Layer 2 of a small transformer language model trained on English Wikipedia (12 layers, counted from 0, width 96).
A neuron adds its activation times its output weights to the MLP's output. To switch it off is to set its activation to zero at one token and run the rest of the model.

Output weights of the MLP neurons that the questions are about. A number n stands for n times 0.0079.
n15: 12 0 14 -26 7 2 14 5 42 -18 -15 44 23 22 1 5 -6 -52 6 38 4 -26 33 -35 17 -21 34 6 -1 14 -28 20 12 -36 -2 -23 13 -20 -4 -45 -4 -15 -22 -26 34 14 -12 12 22 46 13 9 46 -11 -17 -11 -1 9 2 10 -16 -16 12 12 15 33 -2 -16 -23 -5 48 3 -39 17 -3 1 -14 7 -1 14 -2 13 21 19 58 -12 4 -8 -13 15 4 -30 3 -60 20 15
n52: -8 41 -9 -80 20 -17 -3 22 -22 -15 -14 0 -33 26 -10 29 -8 26 -17 24 -5 2 -19 -7 0 -47 -20 -13 -5 12 42 1 -57 -1 21 -23 10 -62 -27 -1 27 26 7 16 62 52 -30 -9 28 37 18 2 44 -7 15 32 16 -29 14 35 -24 36 15 -24 -28 19 6 12 -4 -17 10 27 -57 13 16 16 2 65 -12 10 -21 28 -1 -10 -7 -2 -12 -5 -34 -24 11 18 21 -20 -2 -7
n66: -47 11 11 -20 -25 16 18 -17 -34 -10 -17 40 36 21 24 50 -1 -4 -22 23 21 -10 -24 7 -9 40 -12 17 -9 -3 10 14 14 1 -29 5 12 -33 -15 -6 -19 -2 25 15 -11 -37 3 16 1 -74 -18 5 -12 13 6 -9 3 31 -5 17 -21 1 8 -6 -10 8 -5 26 0 23 -7 -7 -37 14 -18 -1 -32 -27 25 43 -27 23 10 57 -14 18 9 28 11 -21 -18 8 7 9 29 -38
n96: 3 -5 -8 -30 -28 -4 -28 10 -1 -9 23 1 17 33 3 -38 38 -21 10 -37 1 -15 19 34 6 3 14 -27 -9 -2 27 -8 19 15 38 -18 15 18 2 -49 -6 1 23 7 -1 -24 -56 8 -25 28 -16 -34 -49 -49 -29 -11 28 -19 -14 7 25 -33 5 12 -10 50 -3 28 -12 -3 10 -7 19 18 1 -15 8 35 30 -18 -18 48 34 33 18 9 19 -11 9 -10 -22 8 -17 18 -37 -8
n141: -27 4 -2 -3 11 -5 0 29 7 16 -14 -29 -3 -17 -38 28 23 13 -57 9 18 -3 16 -52 57 -5 -12 25 19 -14 12 36 28 19 2 34 39 14 11 13 -3 -17 46 -32 12 8 39 12 4 -44 14 -1 -30 19 -4 -4 -57 -25 35 -2 -3 -62 18 26 19 39 -13 16 4 3 7 76 38 -4 12 8 -3 -9 2 3 -14 22 -50 22 16 18 16 -1 22 -12 2 11 9 -6 -5 -3
n183: 10 -1 1 -24 -7 3 1 -24 -7 21 10 -25 45 -30 -22 -18 17 -7 -7 -19 -52 23 -11 2 -27 -10 21 -38 1 5 -18 36 -18 5 21 -29 38 -22 -24 -26 -13 -25 12 21 -11 22 45 13 -11 -18 24 38 -6 39 -30 -16 15 8 -33 -16 -10 3 -10 12 -12 -4 9 -32 5 20 1 5 -10 14 3 -16 48 -21 15 -29 -3 -27 30 3 -18 6 3 -19 -39 37 1 -42 -15 9 43 16
n339: 9 42 46 -30 -3 -14 -24 17 52 -46 -25 45 -11 32 6 -43 4 -17 -6 -41 2 -26 -12 -22 -7 -21 -11 30 50 -27 15 -24 -40 17 18 19 6 55 5 -7 24 6 -27 11 -30 -24 -25 -15 28 -13 -12 -3 6 16 -8 1 -16 -4 8 10 -22 0 -6 14 16 -52 6 -8 34 9 -20 -10 -5 -23 19 34 19 16 -13 14 -14 -29 -32 -35 26 21 17 -60 -15 27 22 33 -19 30 -26 -27
n363: 6 60 -60 -18 -42 -18 2 41 49 0 42 -25 -17 27 -1 1 -3 -15 49 37 -3 12 20 5 10 6 -5 -10 -18 27 -22 15 8 -3 10 2 3 -14 27 -26 10 9 5 28 -8 -53 -1 -9 16 -31 -35 0 -19 -26 -39 -52 -10 5 22 -8 -26 -28 -13 -25 -7 4 12 -20 -3 27 -10 -46 -6 -4 -27 -21 -1 43 19 -16 -10 -25 -13 1 8 61 -17 11 20 -35 3 -9 -19 2 19 -10
n372: 24 2 -26 -52 2 3 -1 -4 1 -60 -3 -2 4 9 -19 -5 -13 -22 -23 -73 32 12 -9 -13 17 -39 -9 33 -3 -36 -22 -9 -60 -11 -33 20 15 12 19 -15 28 -20 15 -29 33 39 22 -60 44 61 14 6 23 6 30 17 -5 -43 33 5 45 -12 -14 -47 24 11 -4 -21 -31 4 2 -23 27 -16 25 18 48 -11 -14 -14 1 2 -68 12 8 -22 1 -10 -35 -9 -10 24 -9 8 -12 14
n388: 6 -1 -28 14 20 18 8 27 10 -18 -30 -14 -13 -38 13 10 -2 -6 -8 -52 -7 15 -14 14 -6 9 18 3 7 3 -30 -11 3 -54 22 9 -21 -4 5 21 15 -24 -25 12 -4 -20 -72 12 -8 -8 -1 -23 21 0 38 -21 24 -18 39 8 -5 -19 -40 -24 36 -20 13 13 6 -5 -10 23 -2 -6 8 -39 7 39 -15 38 -3 7 -42 -5 1 6 -21 -39 23 -3 46 -8 29 50 34 16
n403: 18 -31 -23 -10 25 30 -6 -48 38 2 -14 41 27 -65 3 -16 -29 6 -25 2 -6 -22 13 -10 0 -42 -31 -31 -1 8 -45 -47 -2 -9 -45 28 -33 3 -32 28 -1 -15 13 3 -30 -23 -1 -29 2 -9 -6 -25 33 -9 2 -24 -23 6 32 20 -11 13 -6 -6 -14 8 6 -3 -11 32 -19 5 25 -1 35 -23 0 -57 -50 -12 41 -39 16 14 -23 -42 27 27 20 54 14 19 -8 6 26 -12
n414: -5 3 -25 -32 -3 -3 -8 18 6 -25 -2 -22 -4 8 27 -46 26 -34 -12 -55 31 -2 7 -1 17 17 10 -24 -36 -17 -31 36 -2 -14 -29 38 21 -3 3 27 41 -4 16 -51 -3 43 25 52 25 -34 8 -11 5 -14 -6 -9 -32 -17 -11 0 19 -49 10 56 -24 -14 -1 36 -43 -39 24 -7 4 3 -7 -28 29 10 7 -21 -37 24 -15 -15 13 18 -17 44 -3 -7 15 32 14 26 -14 -11
n462: -29 2 -1 11 11 22 -7 -7 -6 -25 -38 0 9 1 -12 -54 15 13 -18 -1 34 7 -3 -1 36 -5 -22 -25 2 21 -7 -1 -39 -13 -17 26 24 -14 2 -5 -46 -18 -36 -1 -4 21 -15 1 -33 -74 -22 -4 8 1 -13 13 -14 6 3 -56 -23 -12 -33 8 -22 -28 -14 -13 2 14 -4 39 18 4 9 -21 -31 -21 -2 -10 -1 -2 2 2 -13 1 11 -19 16 14 -24 38 7 -45 18 -9
n526: 12 -14 10 10 4 19 -8 35 -12 -54 28 27 -7 -3 4 4 26 32 -3 15 21 7 -8 -24 -22 -32 7 13 -33 -35 -10 -22 19 25 -3 -8 4 -39 32 26 0 26 5 26 -19 -23 35 3 6 -7 20 -15 5 48 2 18 14 -30 -6 15 14 1 -49 0 7 6 -17 30 -4 -24 -35 -11 55 5 -18 -4 -14 -8 -8 -2 -28 -26 -21 11 -1 -30 -13 -23 14 -9 16 1 8 14 31 3
n528: -3 2 -14 -33 -1 23 22 8 32 33 -51 -27 -8 27 1 -28 7 -11 8 -16 15 27 2 13 57 13 11 4 19 7 -26 -19 24 -21 30 -14 -5 -6 -30 16 -10 -47 -5 -19 52 -21 -26 -65 -19 -94 9 -6 -16 13 -50 45 6 31 -1 -31 13 42 -2 -2 -25 -1 -14 -21 29 -24 16 -4 -5 -11 10 -11 -7 -3 7 -19 13 0 -29 18 -25 -34 -38 4 -30 -1 -24 7 -9 -11 58 -17
n548: -16 30 -20 -12 -6 -13 26 -19 -14 2 -14 23 12 5 33 15 28 9 -32 19 -26 -5 7 -14 7 -7 -6 23 -20 30 10 -10 31 -13 17 -34 -22 -10 18 4 -11 -30 38 -8 -37 17 -49 9 8 42 -37 -10 34 13 -28 37 -18 11 6 -3 -2 -18 1 -13 -21 19 -11 -5 -3 -21 3 32 2 21 -23 4 25 15 25 29 -16 19 6 41 -47 4 4 58 6 8 -5 -36 5 -24 -5 34

Each question names a token from some text and the token that comes next. It shows the activations a of the neurons there, in the order above. A number n stands for n times 0.49.

Then comes g, the gradient of the next token's log-probability with respect to the MLP's output, scaled to length 1. A neuron's effect is roughly proportional to its activation times (output weights . g). A number n stands for n times 0.0043.

"and", then "al "
a: 0 0 0 0 -3 -1 1 -2 0 -1 0 0 0 -17 0 0
g: -4 -23 -14 19 -30 -12 12 -20 9 -37 -42 -18 11 -10 -21 -6 21 -31 47 -38 -28 25 36 -30 18 -29 11 22 -5 -29 -1 14 -23 -5 -9 -56 13 21 22 -9 -33 -33 40 -33 -15 11 -2 -18 0 20 -10 13 7 3 -12 33 1 21 -10 -7 -27 21 9 42 9 22 -11 7 29 -4 -26 21 -1 -44 16 -16 45 -36 -23 -21 29 -25 -3 -42 -15 37 13 37 11 -15 -45 3 5 -15 3 34
Which neuron, switched off, lowers the next token's probability most? n526

"ick", then "s"
a: 0 -1 1 8 -2 0 0 0 1 -1 0 1 0 0 1 0
g: 5 -6 9 -79 -24 5 25 -45 -14 -5 -36 -42 32 -3 3 -30 -36 6 -22 3 -39 -37 27 -6 20 12 -25 26 17 7 -31 -16 -10 -29 14 16 -1 15 -6 -13 4 30 22 32 9 -2 -3 -33 -19 -5 41 -11 -28 23 -30 -14 -14 2 10 15 -4 -20 22 -3 3 43 -5 43 15 20 -19 -43 39 -2 24 23 35 -24 30 12 9 -4 -4 -7 12 23 -16 31 1 -20 -42 -17 -4 -11 -43 14
Which neuron, switched off, lowers the next token's probability most? n96

"arrested ", then "by "
a: -1 -1 -1 0 -6 0 1 0 0 0 0 0 -3 0 2 0
g: -34 10 49 18 3 1 6 18 -25 -27 10 48 17 -2 28 15 -17 -6 -8 1 8 19 36 13 23 -27 11 -17 -11 26 6 -2 -13 -2 -32 19 44 18 -60 0 -1 -48 -20 4 -4 -8 -14 -19 1 13 -18 19 -13 5 18 38 6 -4 -7 -11 26 -44 -37 6 -10 -28 -11 14 -15 7 53 8 33 -36 7 -42 10 -27 9 47 47 23 5 -10 -14 -28 -9 13 -10 10 -16 20 -4 -74 0 -6
Which neuron, switched off, raises the next token's probability most? n462

"L", then "on"
a: 0 0 -1 0 -1 -1 1 10 0 0 -2 -1 -1 1 1 -1
g: -15 28 -20 25 17 16 11 10 -33 19 1 1 -49 33 44 46 -19 -15 19 -2 -39 15 19 34 19 -6 18 -20 8 -39 -31 -28 57 5 29 11 -38 -35 23 -37 24 7 11 9 10 16 8 8 10 -4 -5 17 4 -4 -37 24 35 6 37 9 20 -9 24 -36 26 -21 2 11 -13 -13 31 -15 26 1 11 -1 -23 32 -33 18 49 13 36 27 1 36 19 12 30 -20 7 18 0 0 38 -16
Which neuron, switched off, lowers the next token's probability most? n363

"idd", then "har"
a: 0 0 1 0 -2 0 2 0 0 2 2 0 0 -13 -3 -1
g: -35 -13 38 11 18 26 5 -21 3 -6 24 33 -46 -12 -21 14 1 -28 -10 19 -23 18 14 -24 3 -27 -7 -9 32 40 20 4 10 17 2 -51 26 19 18 20 20 50 9 -11 -47 -27 37 27 -15 11 8 35 9 -8 -2 -43 6 9 19 9 1 -39 -1 46 -21 -4 3 -2 6 -4 30 14 -14 -3 -17 -48 21 0 -70 -63 -10 -23 -2 13 -3 -12 21 -19 -21 17 2 -7 17 -6 -31 -11
Which neuron, switched off, lowers the next token's probability most? n528

". ", then "In "
a: -1 -1 8 0 5 1 0 0 0 -1 0 0 39 1 22 0
g: 9 -23 -14 6 -11 5 30 10 -7 13 -20 -1 0 -10 -45 -1 -6 -12 2 -12 16 57 -3 18 0 -25 -6 -46 -28 12 -27 -5 -1 33 -1 -15 13 -24 11 2 -16 -7 35 -38 58 34 -13 -22 -31 14 6 61 31 53 -1 29 1 -6 -2 -15 -45 12 -23 37 35 43 -6 -11 -13 35 -24 -36 25 -32 9 -7 -13 40 -40 -35 -12 20 -1 5 -8 28 -15 -14 24 19 2 1 7 -25 -6 -2
Which neuron, switched off, lowers the next token's probability most? n462

", ", then "Ch"
a: 0 0 3 1 0 -1 0 0 -1 13 0 0 6 0 1 -1
g: -25 21 4 -34 12 43 -6 5 21 16 -14 44 4 5 9 21 45 -12 -3 -9 -9 -31 -23 16 56 -36 -1 12 10 56 -27 -11 57 5 -14 16 -31 -30 -11 22 33 -1 -25 -12 41 -17 -18 -13 -34 22 -7 -27 17 -11 26 -30 -7 44 -7 -11 -28 6 6 30 -19 -8 -12 -1 23 -19 8 -17 -34 -22 4 13 -4 32 23 32 0 55 -39 -24 43 19 5 15 5 11 -7 17 -15 -1 -2 -21
Which neuron, switched off, lowers the next token's probability most? n388

"as ", then "Jenn"
a: -1 -1 37 0 0 0 0 0 0 -1 38 0 0 0 0 0
g: 24 -17 24 -20 -27 15 -12 -36 12 40 -30 -13 -47 43 39 -26 11 17 -9 0 27 6 21 -8 21 -29 -45 -17 4 -22 19 7 65 -1 3 31 -19 9 5 11 19 35 -38 12 -6 -50 -22 0 7 -21 -2 3 33 2 -30 -20 4 5 37 24 9 -16 4 -13 12 -16 -30 22 2 -22 -3 15 35 2 6 5 2 -8 -38 24 -14 26 -20 -29 29 -56 9 25 -12 -22 14 26 26 -28 23 -29
Which neuron, switched off, lowers the next token's probability most? n403

"When ", then "she "
a: -1 -5 4 0 -2 -1 -1 7 -1 -3 0 -1 0 -1 2 -1
g: -3 20 -68 -17 1 9 -2 -1 -29 29 -6 33 4 6 -34 -1 -10 -28 -6 53 -12 -4 29 -14 43 -2 -6 -22 20 -1 5 -18 -9 1 -13 67 25 -32 42 8 0 -13 -19 -3 47 -7 -9 -39 -6 -6 36 33 0 11 30 25 20 7 38 1 25 -10 -6 -7 37 -20 7 -22 -9 -15 -31 8 5 40 -39 -17 -1 -12 -3 -8 -4 -46 27 -7 -50 8 -8 -1 42 -39 7 27 0 9 7 -12
Which neuron, switched off, lowers the next token's probability most? n363

"alleg", then "ed "
a: 0 -1 1 0 0 -1 3 0 -1 0 0 1 0 0 0 9
g: -8 2 -21 -36 -28 32 1 -37 21 -13 -19 -9 24 13 -17 50 -11 -3 31 -10 7 -32 29 -3 -42 -14 9 -22 10 -58 -4 27 -58 -8 7 42 24 13 -8 -17 -5 -28 44 9 20 5 -27 -19 25 -8 -29 9 38 34 -45 6 -44 -5 -12 -27 -33 -8 -23 23 -7 46 -32 -11 -21 9 -11 28 24 -7 23 -17 27 6 40 4 24 -4 14 -6 3 5 -15 10 -7 -10 -27 -3 29 -5 4 35
Which neuron, switched off, lowers the next token's probability most? n548

"ere ", then "I "
a: -1 -9 4 2 0 0 2 0 -1 -2 1 0 0 -1 -9 0
g: -6 -9 -8 -6 -15 -36 -31 9 14 -6 -7 -9 13 9 -7 8 -12 -17 -17 19 -8 7 49 31 12 0 31 -4 -33 -12 -24 -16 20 6 38 34 -63 13 19 -24 -18 5 0 6 -2 -18 22 22 -9 6 6 4 -10 -8 44 -13 10 49 9 29 -31 -8 41 42 -4 -5 -17 19 2 44 27 -38 54 15 51 -31 -1 26 15 -16 -8 -8 35 -43 5 -21 -15 -14 -51 -43 2 6 1 39 -2 -3
Which neuron, switched off, lowers the next token's probability most? n52

"acts ", then "of "
a: 0 1 -1 0 0 -1 15 1 3 0 6 0 -2 0 -1 0
g: 39 46 79 -11 -3 7 -20 35 3 40 -42 6 0 -8 -22 -32 28 -1 13 13 -7 -10 40 21 -10 31 -6 24 8 28 -16 -24 -2 2 2 -13 -3 -13 11 35 -38 -8 12 -7 27 -5 -15 -15 -18 0 -33 -3 -46 -23 -46 34 -29 11 -10 -21 11 -5 15 51 13 20 11 15 -28 20 -15 -28 2 8 10 -6 -3 -22 3 -13 45 -16 6 -5 -14 -12 -18 46 24 -6 18 -7 -13 -24 -56 -16
Which neuron, switched off, raises the next token's probability most? n372

"agu", then "chi "
a: -1 -1 0 0 0 0 0 0 0 0 -1 0 -2 0 0 -2
g: 17 21 23 42 19 27 28 22 -65 -20 9 -1 27 23 11 -16 12 -10 7 25 13 -13 50 -17 -4 44 -1 -3 55 33 18 -15 -18 3 5 -23 0 11 14 0 13 -13 -20 6 -31 25 16 -8 -4 -2 -19 14 22 30 -12 13 6 -22 -22 -23 -45 -16 -7 22 55 32 7 -1 31 1 -26 30 -5 -25 0 7 -3 27 2 7 9 -24 -1 33 7 -13 21 -17 33 49 -65 -16 11 -25 32 -23
Which neuron, switched off, raises the next token's probability most? n462

"a ", then "ts"
a: -1 -1 0 0 0 -1 0 1 -1 -1 2 14 3 -2 1 3
g: 32 -22 -32 -49 -4 -3 13 37 -2 25 6 19 -14 14 -1 -22 0 8 -17 -3 1 36 43 0 39 -20 -25 10 -23 -11 37 1 -3 -3 -16 -31 -27 -25 -7 6 -7 72 -20 -6 -13 6 -7 44 0 28 -13 14 36 8 -2 30 28 -13 -8 26 0 19 -9 22 35 -21 48 17 19 -30 -2 23 -8 -23 -10 0 6 32 -4 18 -21 -32 -38 24 32 37 -16 30 -51 -33 25 29 -4 27 -1 1
Which neuron, switched off, lowers the next token's probability most? n414

"Del", then "hi "
a: 0 1 3 0 -1 -16 1 -1 0 2 0 -1 -3 0 0 0
g: -2 26 -19 0 -20 41 -15 -25 4 -1 -29 27 -18 -8 -12 1 0 -45 12 -10 15 19 -9 -32 46 9 15 -30 15 33 -22 -6 46 -7 -15 -18 8 24 -39 -16 -11 33 38 -22 -25 18 -10 -6 -19 12 -60 43 18 -3 12 24 13 -43 -47 -9 6 11 -26 -7 40 6 -41 39 10 26 -4 -6 6 -17 -9 -21 -1 3 -41 -30 -7 15 -22 -12 -9 2 32 -43 26 1 -34 20 1 -12 -17 -43
Which neuron, switched off, lowers the next token's probability most? n183

"ting ", then "market"
a: 1 0 18 0 0 0 1 0 0 0 10 1 1 0 1 0
g: -13 28 -27 -19 -21 15 17 22 18 0 -5 12 -9 26 39 -19 3 -11 -7 29 -1 -10 -26 9 -22 24 -28 21 28 18 23 -30 15 -1 -38 -67 32 1 -7 25 -11 27 6 -23 -9 5 -4 -24 7 0 4 -3 5 12 11 30 -44 -39 -54 9 -7 26 -12 -14 -32 -29 -9 -34 -20 22 15 10 -18 18 -59 38 -44 -40 -19 4 -1 -22 34 20 -15 -18 6 -10 -37 10 37 1 -3 -20 20 -42
Which neuron, switched off, lowers the next token's probability most? n66

"er", then ". "
a: -1 0 0 0 -2 -1 1 0 1 0 8 1 0 0 0 0
g: 18 22 -4 -12 -16 -10 24 11 -31 -3 -47 9 5 20 1 7 -48 -39 7 36 32 -13 21 24 -38 46 7 -13 6 -25 52 -7 7 2 24 12 -23 -14 25 19 -26 10 27 -23 -8 -15 0 -16 -20 -12 -14 -20 -12 -26 -1 -4 11 -16 25 26 -5 23 -3 4 9 -36 -18 28 -2 19 -10 35 23 -32 13 -12 4 49 -74 -9 -38 -33 -7 -7 -21 -45 3 19 19 47 15 -8 37 16 18 4
Which neuron, switched off, lowers the next token's probability most? n403

"of ", then "which "
a: -1 0 4 0 1 -1 2 -1 0 0 0 -1 0 0 1 1
g: -5 -1 -40 23 -32 12 6 -19 32 -16 27 -15 27 -12 -16 -8 4 -3 33 -8 -31 -11 1 24 23 3 -29 32 -29 49 -20 35 77 -27 -15 19 -30 -8 27 -16 5 -10 22 -2 3 -40 3 5 4 -11 -44 17 13 -3 -6 -18 -6 28 -35 11 10 -11 3 -18 -8 -1 -16 -5 -18 41 4 19 -21 48 32 10 -5 -53 12 -8 -14 -1 65 10 -13 -12 -24 -5 -27 17 -16 28 39 -6 -27 -17
Which neuron, switched off, lowers the next token's probability most? n66

"signed ", then "to "
a: 0 0 1 0 -1 1 5 0 0 0 -1 2 1 0 0 0
g: -8 39 -46 17 27 5 6 2 -30 19 88 8 14 -13 -10 34 -1 31 55 -7 -22 15 -2 30 -21 32 8 -9 -41 25 -23 -6 -50 5 -39 14 18 11 18 21 -2 -12 6 3 41 33 13 -35 25 -19 0 -13 -1 -7 -15 -5 -11 9 -12 21 -10 16 -30 3 37 -8 -13 -26 1 4 -13 -33 -8 16 10 -34 -47 -40 -6 -27 15 -25 -19 18 -12 -8 -15 9 -18 16 21 31 4 -14 37 1
Which neuron, switched off, raises the next token's probability most? n339

"text", then "book"
a: 1 -1 0 1 -1 0 -1 0 4 0 2 1 0 0 0 3
g: -3 39 -26 -70 -6 13 45 38 -41 -28 -4 -29 -3 11 -24 8 -5 -20 -9 1 -14 -20 24 16 17 -13 12 -15 25 35 -7 -20 22 16 -23 1 3 12 19 -8 62 -27 5 13 35 -31 9 -9 7 -11 28 26 2 19 15 8 6 25 2 19 -8 -10 -19 -5 -23 18 23 -16 5 -10 4 -27 52 39 -27 15 18 28 -18 -32 -47 36 -22 -58 -11 -11 10 20 38 24 8 -19 17 -5 -16 -1
Which neuron, switched off, lowers the next token's probability most? n372

"single ", then "\""
a: -27 -2 1 0 -1 0 0 0 0 1 0 0 0 0 1 6
g: 32 25 -3 -39 -21 -16 -32 13 -28 26 -15 7 3 -26 -4 1 25 8 -16 -11 23 -3 36 -16 -40 -24 -61 -10 24 -12 13 0 7 -70 -12 60 23 10 -13 4 -34 1 36 16 -51 -22 -11 -33 2 18 22 -7 -17 -14 -15 -21 -7 4 -25 -12 -2 5 -2 2 30 24 -39 -6 -27 -42 40 -48 -4 -4 -27 -22 -13 -21 8 -15 -37 12 -19 46 -26 7 9 -2 7 -18 -8 14 2 -2 5 -14
Which neuron, switched off, lowers the next token's probability most? n15

"Pro", then "c"
a: 0 0 -16 -1 -1 1 0 0 0 0 0 0 0 0 0 0
g: 11 43 15 4 -15 -1 -21 2 11 9 14 20 63 -11 -16 -50 19 34 -20 -7 -6 30 45 -9 19 11 -22 14 55 15 -3 -3 -15 -25 24 3 3 -17 -17 -42 7 54 -44 40 13 5 -23 8 -26 17 45 -1 17 -19 1 17 -27 -35 41 -9 2 -8 23 -1 39 20 27 4 -1 -16 -5 16 -9 -41 -14 -8 13 14 6 -17 5 -49 -24 26 -2 10 -13 23 -28 -1 -4 43 38 2 15 3
Which neuron, switched off, lowers the next token's probability most? n66

"id", then "n"
a: 0 0 0 1 -1 0 2 0 0 -1 1 -1 0 -7 0 1
g: 29 23 14 -16 20 2 2 -23 15 -10 -18 -36 42 -9 -29 -40 3 43 4 -25 -3 -3 36 56 8 12 -5 10 -42 -11 37 -26 -25 27 -17 26 -11 13 26 -17 31 57 27 9 0 -33 22 -21 19 3 8 -12 -31 -17 -4 52 12 24 -13 24 1 -29 16 11 26 -3 -27 3 11 13 -18 -2 -18 -5 33 -41 9 -33 15 5 -36 -13 13 23 -30 -17 1 -15 -16 -25 15 7 2 -10 20 67
Which neuron, switched off, raises the next token's probability most? n526

"ged ", then "the "
a: 0 0 6 2 0 0 3 0 2 -1 13 1 0 0 0 0
g: -18 18 7 -6 5 31 34 -16 31 -7 2 5 -3 0 -20 -43 16 16 -2 -6 10 -38 26 -30 -11 -72 -4 -5 -14 17 30 -9 21 -14 -23 -14 4 -4 -9 24 1 -26 -32 -3 1 13 -37 3 50 17 -29 3 54 -29 -7 -17 -30 -13 -22 10 -15 5 24 37 30 58 -6 -29 9 -16 -10 -10 -13 28 35 47 3 3 -63 -7 18 10 9 -20 -35 -31 12 -20 -18 -7 -5 16 14 -20 -34 -8
Which neuron, switched off, lowers the next token's probability most? n403

"and ", then "5 "
a: -1 1 10 0 0 -1 0 -1 -2 0 -5 1 -1 0 0 0
g: -5 4 -2 20 -1 -27 19 -18 12 -21 -16 -13 4 41 30 10 1 -5 -5 -8 -20 -42 9 -2 15 20 3 -11 -3 23 18 17 43 4 -16 36 30 -34 13 -11 -46 14 4 16 -37 23 -4 20 -36 0 -37 -35 11 -34 1 15 -2 47 17 -19 -4 -40 -36 -28 21 -3 6 3 1 -13 24 -38 -37 -17 -50 -9 46 -8 0 28 43 29 -70 -16 11 22 -4 -15 7 -4 3 -12 23 -44 4 -18
Which neuron, switched off, lowers the next token's probability most? n66